Layer 6 of a small transformer language model trained on English Wikipedia (11 layers, counted from 0, width 64).
In attention head 0, each number of a token's query is one row of weights dot the token's vector x. The head spreads its attention over the tokens so far by the softmax of query dot key.

Query weights of the head. A number n stands for (n - 500) times 0.0012.
q0: 684 475 501 450 540 518 764 406 250 328 557 626 545 677 476 399 458 461 576 552 602 454 777 736 240 500 446 481 743 636 504 464 576 428 711 523 302 297 402 427 667 470 587 658 831 666 529 460 512 388 618 539 579 474 385 359 644 606 628 653 743 469 429 502
q1: 529 464 441 519 485 473 602 320 376 368 433 646 502 560 354 493 538 573 474 560 552 427 663 532 466 487 497 495 602 569 534 438 492 666 538 504 444 397 306 497 599 433 542 582 519 565 504 518 588 532 532 493 632 511 480 381 561 630 445 574 538 526 557 374
q2: 481 480 391 575 493 441 474 456 498 377 474 535 507 467 409 471 640 566 428 494 539 457 490 368 477 586 490 415 461 510 475 515 401 662 356 560 572 496 430 395 497 485 560 471 412 566 418 575 587 447 417 527 615 442 453 553 512 525 409 496 458 548 506 381
q3: 676 418 547 474 453 482 742 381 334 477 394 574 351 728 646 565 450 551 517 589 595 342 688 665 570 459 456 514 709 463 536 435 440 414 463 472 394 388 392 566 568 565 574 717 806 453 535 566 488 573 705 520 551 525 395 391 440 501 432 608 697 416 412 556
q4: 432 576 566 582 437 602 409 596 532 635 457 195 441 434 524 430 422 421 568 626 462 586 358 332 563 429 586 373 272 566 575 437 616 508 340 428 487 577 657 596 390 406 618 501 337 488 499 454 544 377 499 507 432 480 442 660 507 569 600 445 464 627 338 543
q5: 613 359 361 480 532 395 502 404 387 364 511 568 536 445 442 457 663 651 591 531 469 318 518 424 494 628 491 539 590 451 461 572 511 454 415 552 614 384 383 533 519 448 520 481 410 507 572 587 569 578 532 572 546 330 657 403 452 362 531 612 513 403 478 472
q6: 654 388 535 361 567 319 663 340 315 258 493 654 409 552 441 422 534 582 435 483 538 216 756 591 573 593 533 496 614 434 565 572 432 489 496 672 513 449 542 463 533 563 593 583 634 469 479 476 473 639 684 597 494 391 448 330 392 487 356 562 603 355 384 596
q7: 749 532 371 401 474 613 631 377 401 579 606 555 350 608 434 454 508 562 345 520 548 239 699 590 251 709 443 404 794 427 611 681 465 370 347 584 494 543 596 537 588 485 568 514 573 360 269 316 574 491 565 417 449 365 501 470 625 531 430 579 623 353 434 413
q8: 336 411 604 333 555 598 590 602 562 566 564 509 524 625 603 727 355 374 558 520 623 566 537 422 603 470 447 514 508 489 562 481 546 464 476 506 253 498 398 464 568 430 497 386 617 374 317 520 520 531 478 424 527 614 476 477 505 646 528 487 586 526 398 621
q9: 491 495 435 520 561 295 519 416 466 488 552 472 465 546 599 526 470 526 664 521 532 524 480 538 416 504 529 625 595 542 384 553 432 442 594 513 411 475 410 465 461 650 593 495 512 509 401 384 517 563 396 607 535 453 436 378 500 496 466 415 422 356 434 435
q10: 445 504 452 377 515 514 512 496 472 671 504 567 508 583 620 524 227 424 513 456 580 634 314 581 537 336 528 523 649 433 686 612 547 393 616 708 348 597 461 606 462 344 507 380 564 459 494 410 485 485 576 488 457 499 347 430 580 457 630 498 496 632 474 656
q11: 690 523 587 458 366 473 477 378 335 666 400 451 378 448 488 366 501 528 551 584 487 454 461 603 462 474 627 489 417 404 517 638 596 398 382 532 543 534 630 633 544 574 698 516 503 454 708 544 431 531 490 484 518 507 564 495 390 364 545 471 459 603 412 542
q12: 505 485 662 424 611 485 463 521 529 284 568 792 452 400 475 391 391 703 364 498 603 489 431 513 564 460 563 515 373 568 594 429 597 514 626 380 558 658 444 453 581 385 542 583 673 605 612 387 354 345 442 584 449 466 678 559 612 680 668 546 507 624 441 534
q13: 482 504 425 680 561 507 368 461 505 436 527 444 599 266 387 633 627 467 579 549 460 428 540 615 551 819 538 607 494 436 306 483 390 517 394 438 598 522 479 460 371 582 623 579 509 545 519 574 552 594 470 526 451 600 495 534 538 452 561 353 365 405 351 459
q14: 657 433 592 601 506 355 439 478 474 407 379 541 382 507 503 423 463 638 551 613 636 344 463 611 612 509 569 507 433 444 626 436 566 461 434 590 551 549 717 593 429 477 595 348 381 485 596 545 544 344 456 454 499 316 610 322 324 269 655 599 535 508 436 362
q15: 465 456 438 713 550 630 393 588 450 573 659 482 418 434 532 622 511 391 661 482 473 524 604 523 487 694 425 504 484 480 403 590 554 547 543 431 475 532 338 526 494 579 407 501 549 558 347 499 648 612 684 438 587 701 506 716 536 606 543 571 575 555 372 356
q16: 563 517 669 494 517 409 453 652 537 542 334 430 400 496 565 506 509 443 580 343 442 491 395 497 604 393 648 546 425 589 401 567 404 345 407 405 582 443 715 655 492 588 609 402 391 438 578 553 437 513 592 459 484 458 607 531 501 397 548 409 593 509 396 483
q17: 590 425 589 586 606 570 655 375 295 357 602 701 529 560 454 444 534 490 500 394 529 495 664 668 284 611 409 442 558 594 419 594 485 501 579 304 445 293 366 534 686 482 442 646 760 531 414 530 513 572 502 585 561 357 456 320 568 469 528 695 733 466 452 474
q18: 590 418 499 330 573 470 676 346 372 300 574 812 503 600 479 445 494 599 475 524 580 398 613 692 405 577 416 511 592 414 529 567 447 533 568 540 373 373 392 363 608 434 551 624 803 539 565 505 508 455 506 616 517 426 445 245 445 516 436 693 797 301 485 645
q19: 555 609 635 470 478 543 465 669 565 608 491 393 479 505 652 501 407 361 499 404 381 664 560 606 359 276 512 574 543 553 399 335 446 482 591 432 439 609 646 499 389 556 610 631 580 350 476 420 373 389 583 434 433 724 434 629 595 514 575 505 565 498 411 587
q20: 475 424 454 443 563 386 359 374 493 322 589 500 530 567 340 551 679 561 379 408 475 378 539 473 426 716 500 413 468 468 395 563 598 454 496 407 591 358 258 427 476 502 459 416 524 546 608 606 639 387 347 574 546 289 423 466 532 503 493 551 440 415 518 257
q21: 709 565 485 348 333 464 731 458 376 341 386 626 390 610 464 463 441 326 521 513 418 285 769 566 292 496 497 522 611 521 577 499 530 427 494 595 600 396 433 502 523 666 474 622 553 544 551 470 462 591 681 415 570 537 511 486 562 430 440 685 596 299 516 457
q22: 373 621 505 611 344 510 461 598 619 581 459 501 465 509 531 582 276 461 485 481 537 704 554 401 370 428 532 534 502 512 506 423 502 476 466 386 447 495 627 478 486 502 507 570 399 516 426 408 487 495 400 326 538 569 529 548 606 684 488 426 430 581 365 578
q23: 405 591 515 528 404 634 389 559 482 579 399 492 540 497 563 594 329 352 429 580 545 735 385 440 520 448 473 472 337 564 473 509 552 490 526 400 366 576 446 496 468 420 510 551 518 506 572 460 458 379 455 456 498 604 395 644 547 630 590 461 479 592 452 575
q24: 386 457 523 571 382 609 432 517 449 749 495 388 507 501 628 535 390 291 581 563 400 786 263 502 353 420 518 547 355 564 525 337 605 509 581 334 519 519 387 568 486 559 381 541 517 519 575 431 499 440 562 509 555 587 459 590 551 637 514 435 420 590 605 547
q25: 658 312 433 164 634 483 831 149 140 201 652 766 604 562 290 495 488 380 596 532 713 352 670 522 650 676 313 611 983 320 657 523 429 561 578 732 360 285 372 350 657 420 563 464 701 470 507 631 495 564 703 570 663 582 266 102 462 726 381 490 710 248 558 842
q26: 614 545 572 672 504 460 551 457 389 474 506 436 420 587 408 417 396 655 532 649 525 381 607 526 610 631 529 396 471 590 659 316 618 470 389 477 749 390 609 617 572 538 435 570 465 507 545 550 506 436 656 461 486 327 521 546 516 422 651 568 536 512 476 428
q27: 508 619 467 653 590 614 714 337 439 438 570 554 448 497 412 201 584 569 535 605 305 560 616 463 489 554 395 586 579 561 609 417 408 674 427 538 491 592 457 468 421 388 303 549 476 498 501 567 223 653 525 456 456 638 106 518 527 434 243 585 535 336 632 666
q28: 438 582 595 658 405 500 593 401 595 405 448 581 469 589 400 342 261 449 468 431 557 558 702 465 498 396 421 536 611 477 539 362 569 530 442 563 468 435 443 568 616 511 274 588 619 429 414 553 724 457 570 461 553 335 406 534 579 450 591 544 593 504 585 519
q29: 456 432 638 344 446 460 558 445 525 433 393 404 612 508 498 311 387 469 514 508 413 658 525 232 389 410 531 466 473 485 489 388 562 591 575 501 433 438 514 514 497 446 474 409 407 318 419 574 511 599 413 497 593 570 390 578 436 606 437 478 470 526 508 525
q30: 482 553 477 614 523 418 418 448 498 430 588 523 571 385 468 661 586 457 620 465 543 512 465 724 589 591 598 525 584 522 269 595 426 509 509 324 481 627 529 500 461 808 646 489 348 596 567 589 522 558 399 579 450 396 574 616 498 446 441 465 367 399 515 339
q31: 515 334 416 483 496 426 439 611 500 349 505 508 531 350 588 524 502 589 615 388 332 579 494 470 454 448 455 608 409 556 521 653 383 416 620 552 386 489 553 415 454 457 512 327 297 591 526 441 400 754 574 444 556 440 544 479 405 421 546 535 485 570 558 747

Each question shows a short text with each token's key, already scaled and adjusted for position as the last token sees it. A number n stands for (n - 500) times 0.0029.

Then comes the last token's vector x. A number n stands for (n - 500) times 0.01.

0 " B": 485 465 508 536 463 563 507 502 427 679 609 606 570 438 476 507 581 436 510 466 558 529 345 435 486 541 513 432 549 447 494 428
1 " |": 451 608 631 606 347 662 638 600 356 778 415 625 587 656 500 520 471 373 562 387 629 641 349 282 324 517 483 463 441 475 604 449
2 " ": 570 584 463 506 445 553 487 469 468 656 593 613 495 406 463 466 314 600 589 484 522 468 382 478 543 526 453 465 494 504 541 474
3 "1": 793 509 465 541 503 592 501 510 481 695 452 713 590 452 615 572 490 640 580 402 614 444 355 447 488 485 567 386 490 469 503 440
4 "4": 650 421 388 573 421 539 485 516 464 773 528 589 598 473 470 612 674 606 551 476 608 480 402 443 522 476 477 449 538 454 547 396
x: 491 630 457 505 406 466 403 254 485 470 537 548 532 564 360 576 558 516 666 601 536 412 534 496 443 444 183 393 764 409 518 543 483 434 734 617 319 472 382 485 757 388 511 463 482 531 502 468 398 554 498 489 678 429 495 582 613 646 506 609 439 310 562 567
Which two tokens does the last token look at most, in order? 2 " ", 1 " |"

0 " Pin": 485 565 584 576 400 577 592 502 429 704 555 532 610 393 486 475 542 436 590 438 483 588 432 376 464 526 512 512 558 486 464 496
1 "ig": 518 535 476 572 457 502 532 475 577 675 591 528 520 530 412 536 456 548 579 465 381 534 578 503 509 518 406 451 525 507 564 541
2 "ina": 545 549 481 657 391 540 601 491 512 779 509 585 437 571 400 573 496 552 640 470 488 644 487 434 442 520 465 456 509 495 543 519
3 " began": 581 572 545 660 392 702 627 586 424 819 535 615 633 436 586 418 414 656 636 310 624 560 298 314 362 569 644 376 489 474 495 494
4 " to": 624 575 532 689 356 654 665 606 371 807 529 582 573 432 584 457 523 676 680 399 656 601 285 340 342 541 618 495 478 448 468 448
x: 535 101 462 479 422 179 812 528 434 533 429 639 509 483 518 472 524 623 656 342 497 524 686 537 416 568 383 475 465 640 562 421 523 467 579 487 526 346 513 519 583 589 512 541 480 565 569 429 648 641 622 433 548 390 502 421 537 676 524 491 399 473 620 571
Which token does the last token look at most, and with what share of its attention? 4 " to", with about 60%

0 "2": 288 603 456 505 427 571 497 402 390 828 435 619 541 482 506 616 361 526 627 424 585 518 408 415 516 443 576 455 551 468 535 477
1 "1": 458 639 464 518 456 608 500 435 400 876 423 680 528 465 475 603 216 530 642 421 622 517 377 403 501 470 564 367 452 483 538 462
2 "5": 621 610 461 555 388 574 514 481 389 884 508 614 580 500 413 628 319 559 645 429 652 550 376 412 530 464 524 404 484 469 557 435
3 " |": 559 696 535 670 313 668 621 565 321 830 440 593 553 677 492 551 471 520 612 415 571 653 387 233 335 517 497 450 491 475 630 507
4 " ": 643 476 407 537 445 566 479 467 445 630 574 587 496 448 458 530 606 602 522 455 496 460 408 467 538 518 518 475 546 497 530 468
x: 808 536 485 462 504 586 615 519 472 438 484 540 503 584 507 410 540 500 491 295 384 441 636 530 479 427 349 495 670 595 469 470 472 508 787 719 243 527 466 442 491 515 478 472 432 459 495 482 338 462 695 549 578 518 465 519 719 361 399 521 678 375 570 410
Which token does the last token look at most, and with what share of its attention? 3 " |", with about 100%

0 " won": 378 617 661 608 341 628 662 554 417 762 570 618 552 482 607 480 615 387 595 267 565 564 324 375 403 556 622 478 578 447 440 362
1 " ": 386 622 507 519 399 581 531 453 396 710 559 615 431 434 466 454 355 534 596 390 514 459 354 463 493 528 517 487 513 525 509 438
2 "1": 652 581 512 574 448 629 565 501 432 833 433 746 484 439 604 508 253 659 626 345 562 467 341 401 426 503 577 398 465 505 469 403
3 "–": 766 610 419 613 447 589 497 452 430 748 550 667 540 488 483 466 459 641 662 495 503 528 368 329 466 527 437 436 466 482 495 500
4 "0": 588 402 376 534 379 564 521 473 482 831 490 625 561 460 509 581 747 580 568 403 509 493 344 428 483 504 467 396 443 513 512 472
x: 530 567 417 551 489 392 533 389 441 423 773 563 536 489 395 626 349 480 603 681 530 399 682 480 339 536 229 416 662 371 646 572 733 459 700 635 456 394 470 567 543 509 433 470 663 497 559 644 454 549 566 559 612 598 322 431 425 502 618 476 472 427 622 533
Which two tokens does the last token look at most, in order? 2 "1", 3 "–"

0 "9": 283 615 566 548 405 597 508 434 375 915 437 663 527 485 469 637 379 466 652 424 653 574 378 395 516 433 559 386 506 482 525 455
1 "0": 455 584 488 531 370 583 515 461 380 894 448 655 515 472 460 623 261 479 643 417 633 590 387 393 511 458 532 373 499 476 545 475
2 " |": 527 683 575 649 321 686 617 551 322 853 437 607 532 672 504 539 432 408 596 379 593 651 379 231 332 518 496 435 477 466 640 517
3 " ": 670 546 414 538 438 574 480 456 469 640 585 595 484 442 467 535 439 604 555 448 496 465 398 465 541 523 510 464 551 485 543 472
4 "1": 641 421 440 550 511 608 491 502 506 663 449 684 537 468 618 577 726 618 558 403 584 428 376 438 483 495 566 390 480 453 507 470
x: 549 739 448 599 587 370 592 366 445 467 531 628 571 583 347 506 410 435 620 456 401 462 610 475 484 449 235 541 536 349 621 530 446 397 703 627 292 605 425 438 717 567 462 449 550 504 444 371 431 537 516 486 739 543 434 532 554 442 482 691 429 370 622 535
Which two tokens does the last token look at most, in order? 2 " |", 3 " "

0 "1": 219 648 546 505 466 610 494 431 429 876 480 717 548 456 501 606 414 439 659 434 617 537 377 422 526 473 548 338 448 492 527 465
1 "9": 513 628 476 525 378 584 488 431 378 923 462 637 552 482 440 615 229 536 692 458 632 583 391 402 525 445 527 386 491 484 548 468
2 "0": 682 585 428 536 352 571 515 469 381 887 458 651 517 476 457 642 344 520 638 428 604 595 395 400 515 462 533 378 503 474 558 478
3 " |": 571 704 537 671 311 673 620 559 325 849 442 609 537 673 500 554 484 524 619 407 573 662 381 233 334 517 501 437 485 463 637 516
4 " ": 641 484 406 542 440 571 480 460 460 640 586 596 486 446 466 542 611 609 527 452 492 469 400 468 542 518 513 466 549 484 539 475
x: 822 533 486 495 485 562 587 525 473 432 499 559 519 598 502 400 535 473 493 298 379 452 628 530 467 433 373 500 682 596 459 451 487 497 776 725 251 534 461 388 488 504 451 473 442 464 483 499 327 452 684 542 578 496 447 521 714 362 395 501 678 380 566 404
Which token does the last token look at most, and with what share of its attention? 3 " |", with about 100%

0 " ": 314 598 516 499 461 536 487 480 461 656 611 582 451 421 489 424 517 439 575 492 528 455 408 480 540 528 421 458 471 502 560 495
1 "ava": 382 645 579 574 460 580 582 593 524 731 519 590 547 495 455 572 473 418 620 467 584 613 464 449 471 518 520 390 493 491 522 505
2 "il": 547 620 523 598 439 543 540 605 488 724 583 524 427 519 437 425 493 463 588 528 450 593 547 418 433 524 471 420 450 488 509 505
3 ".": 620 546 593 569 429 635 544 578 477 757 547 651 483 480 538 540 375 641 674 450 623 593 369 355 414 490 547 384 545 452 458 526
4 " Bra": 555 514 551 538 492 497 509 544 479 611 537 580 570 534 473 641 512 527 584 522 522 561 447 507 516 480 503 416 468 428 428 499
x: 534 272 466 571 717 656 493 556 701 565 388 547 674 596 533 546 446 333 690 280 624 445 568 544 608 439 266 538 670 482 513 593 503 529 381 428 447 554 414 435 511 673 472 528 408 647 359 530 445 532 531 567 560 460 600 475 251 473 405 401 635 346 482 592
Which token does the last token look at most, and with what share of its attention? 2 "il", with about 40%

0 " |": 460 495 620 605 354 695 609 549 354 783 436 570 536 663 514 550 517 351 502 331 615 591 340 239 339 513 494 452 485 451 586 504
1 " ": 362 609 471 504 450 561 480 482 476 623 589 580 492 423 491 482 363 520 581 460 531 443 383 467 533 528 465 470 519 488 546 479
2 "2": 638 515 437 545 461 577 511 494 475 710 495 639 581 458 613 570 288 627 554 425 542 458 386 420 483 481 531 454 567 449 526 494
3 "1": 788 512 389 560 478 589 483 478 475 760 452 648 554 463 514 594 542 628 549 437 571 453 390 435 491 481 514 390 486 455 547 454
4 "4": 612 474 394 584 414 546 500 508 439 790 521 591 555 481 473 624 680 607 576 493 606 508 402 404 520 468 487 421 518 447 557 439
x: 505 540 498 446 456 437 485 206 483 535 506 513 622 485 404 548 565 553 641 678 504 403 563 523 444 482 263 379 774 438 528 548 560 436 833 544 383 434 395 431 717 316 489 427 510 536 523 485 459 582 518 528 646 490 559 653 625 584 527 566 429 390 636 558
Which token does the last token look at most, and with what share of its attention? 2 "2", with about 60%

0 "d": 455 582 599 538 436 566 570 603 509 710 598 569 593 437 439 524 595 433 540 462 526 603 498 435 494 561 504 447 548 534 467 451
1 "s": 498 614 602 557 422 613 568 482 475 640 567 535 544 512 476 565 557 442 566 420 539 637 422 399 448 570 565 484 552 523 376 525
2 "==": 448 538 520 577 346 690 594 483 271 772 448 532 430 513 497 423 425 556 583 376 606 592 314 273 395 488 502 473 573 488 463 558
3 "\n": 600 568 534 628 361 674 580 431 357 855 503 601 410 489 477 537 354 599 588 338 613 581 281 322 454 500 534 476 549 524 471 482
4 "The": 567 520 522 689 351 605 664 550 354 787 531 609 449 446 574 401 473 559 569 515 427 639 413 326 345 561 509 469 539 527 495 562
x: 444 382 642 558 428 64 605 468 484 579 403 531 334 669 528 503 579 403 708 409 480 472 537 546 489 534 534 560 514 573 485 508 445 552 405 557 534 310 499 376 579 391 478 640 616 447 617 532 621 522 520 553 387 558 458 367 295 509 480 590 642 270 453 505
Which two tokens does the last token look at most, in order? 4 "The", 3 "\n"

0 "3": 320 604 538 541 445 563 530 491 417 816 454 627 523 506 451 626 493 459 618 408 611 515 420 418 508 465 559 480 498 493 553 426
1 "0": 448 588 488 510 371 578 510 479 377 870 446 632 503 467 476 612 278 478 634 408 657 571 380 381 490 464 542 400 523 469 554 457
2 " |": 516 681 572 649 324 686 619 560 329 837 436 598 532 670 510 534 434 404 591 377 596 645 381 231 330 523 500 437 486 467 642 507
3 " Group": 678 566 438 602 445 595 574 553 488 751 544 644 543 494 435 480 445 598 620 486 463 607 477 346 472 585 439 403 467 547 516 487
4 " B": 555 590 494 563 429 574 523 524 403 703 605 575 537 465 463 514 472 510 527 466 530 545 350 401 465 540 527 450 541 428 477 456
x: 791 358 554 536 617 568 536 461 468 433 653 736 578 399 543 577 409 514 523 533 305 457 589 623 526 485 339 420 777 586 251 429 470 475 613 388 603 485 526 483 388 481 566 413 490 410 368 560 511 654 533 495 513 735 642 496 467 528 450 374 553 297 500 511
Which token does the last token look at most? 2 " |"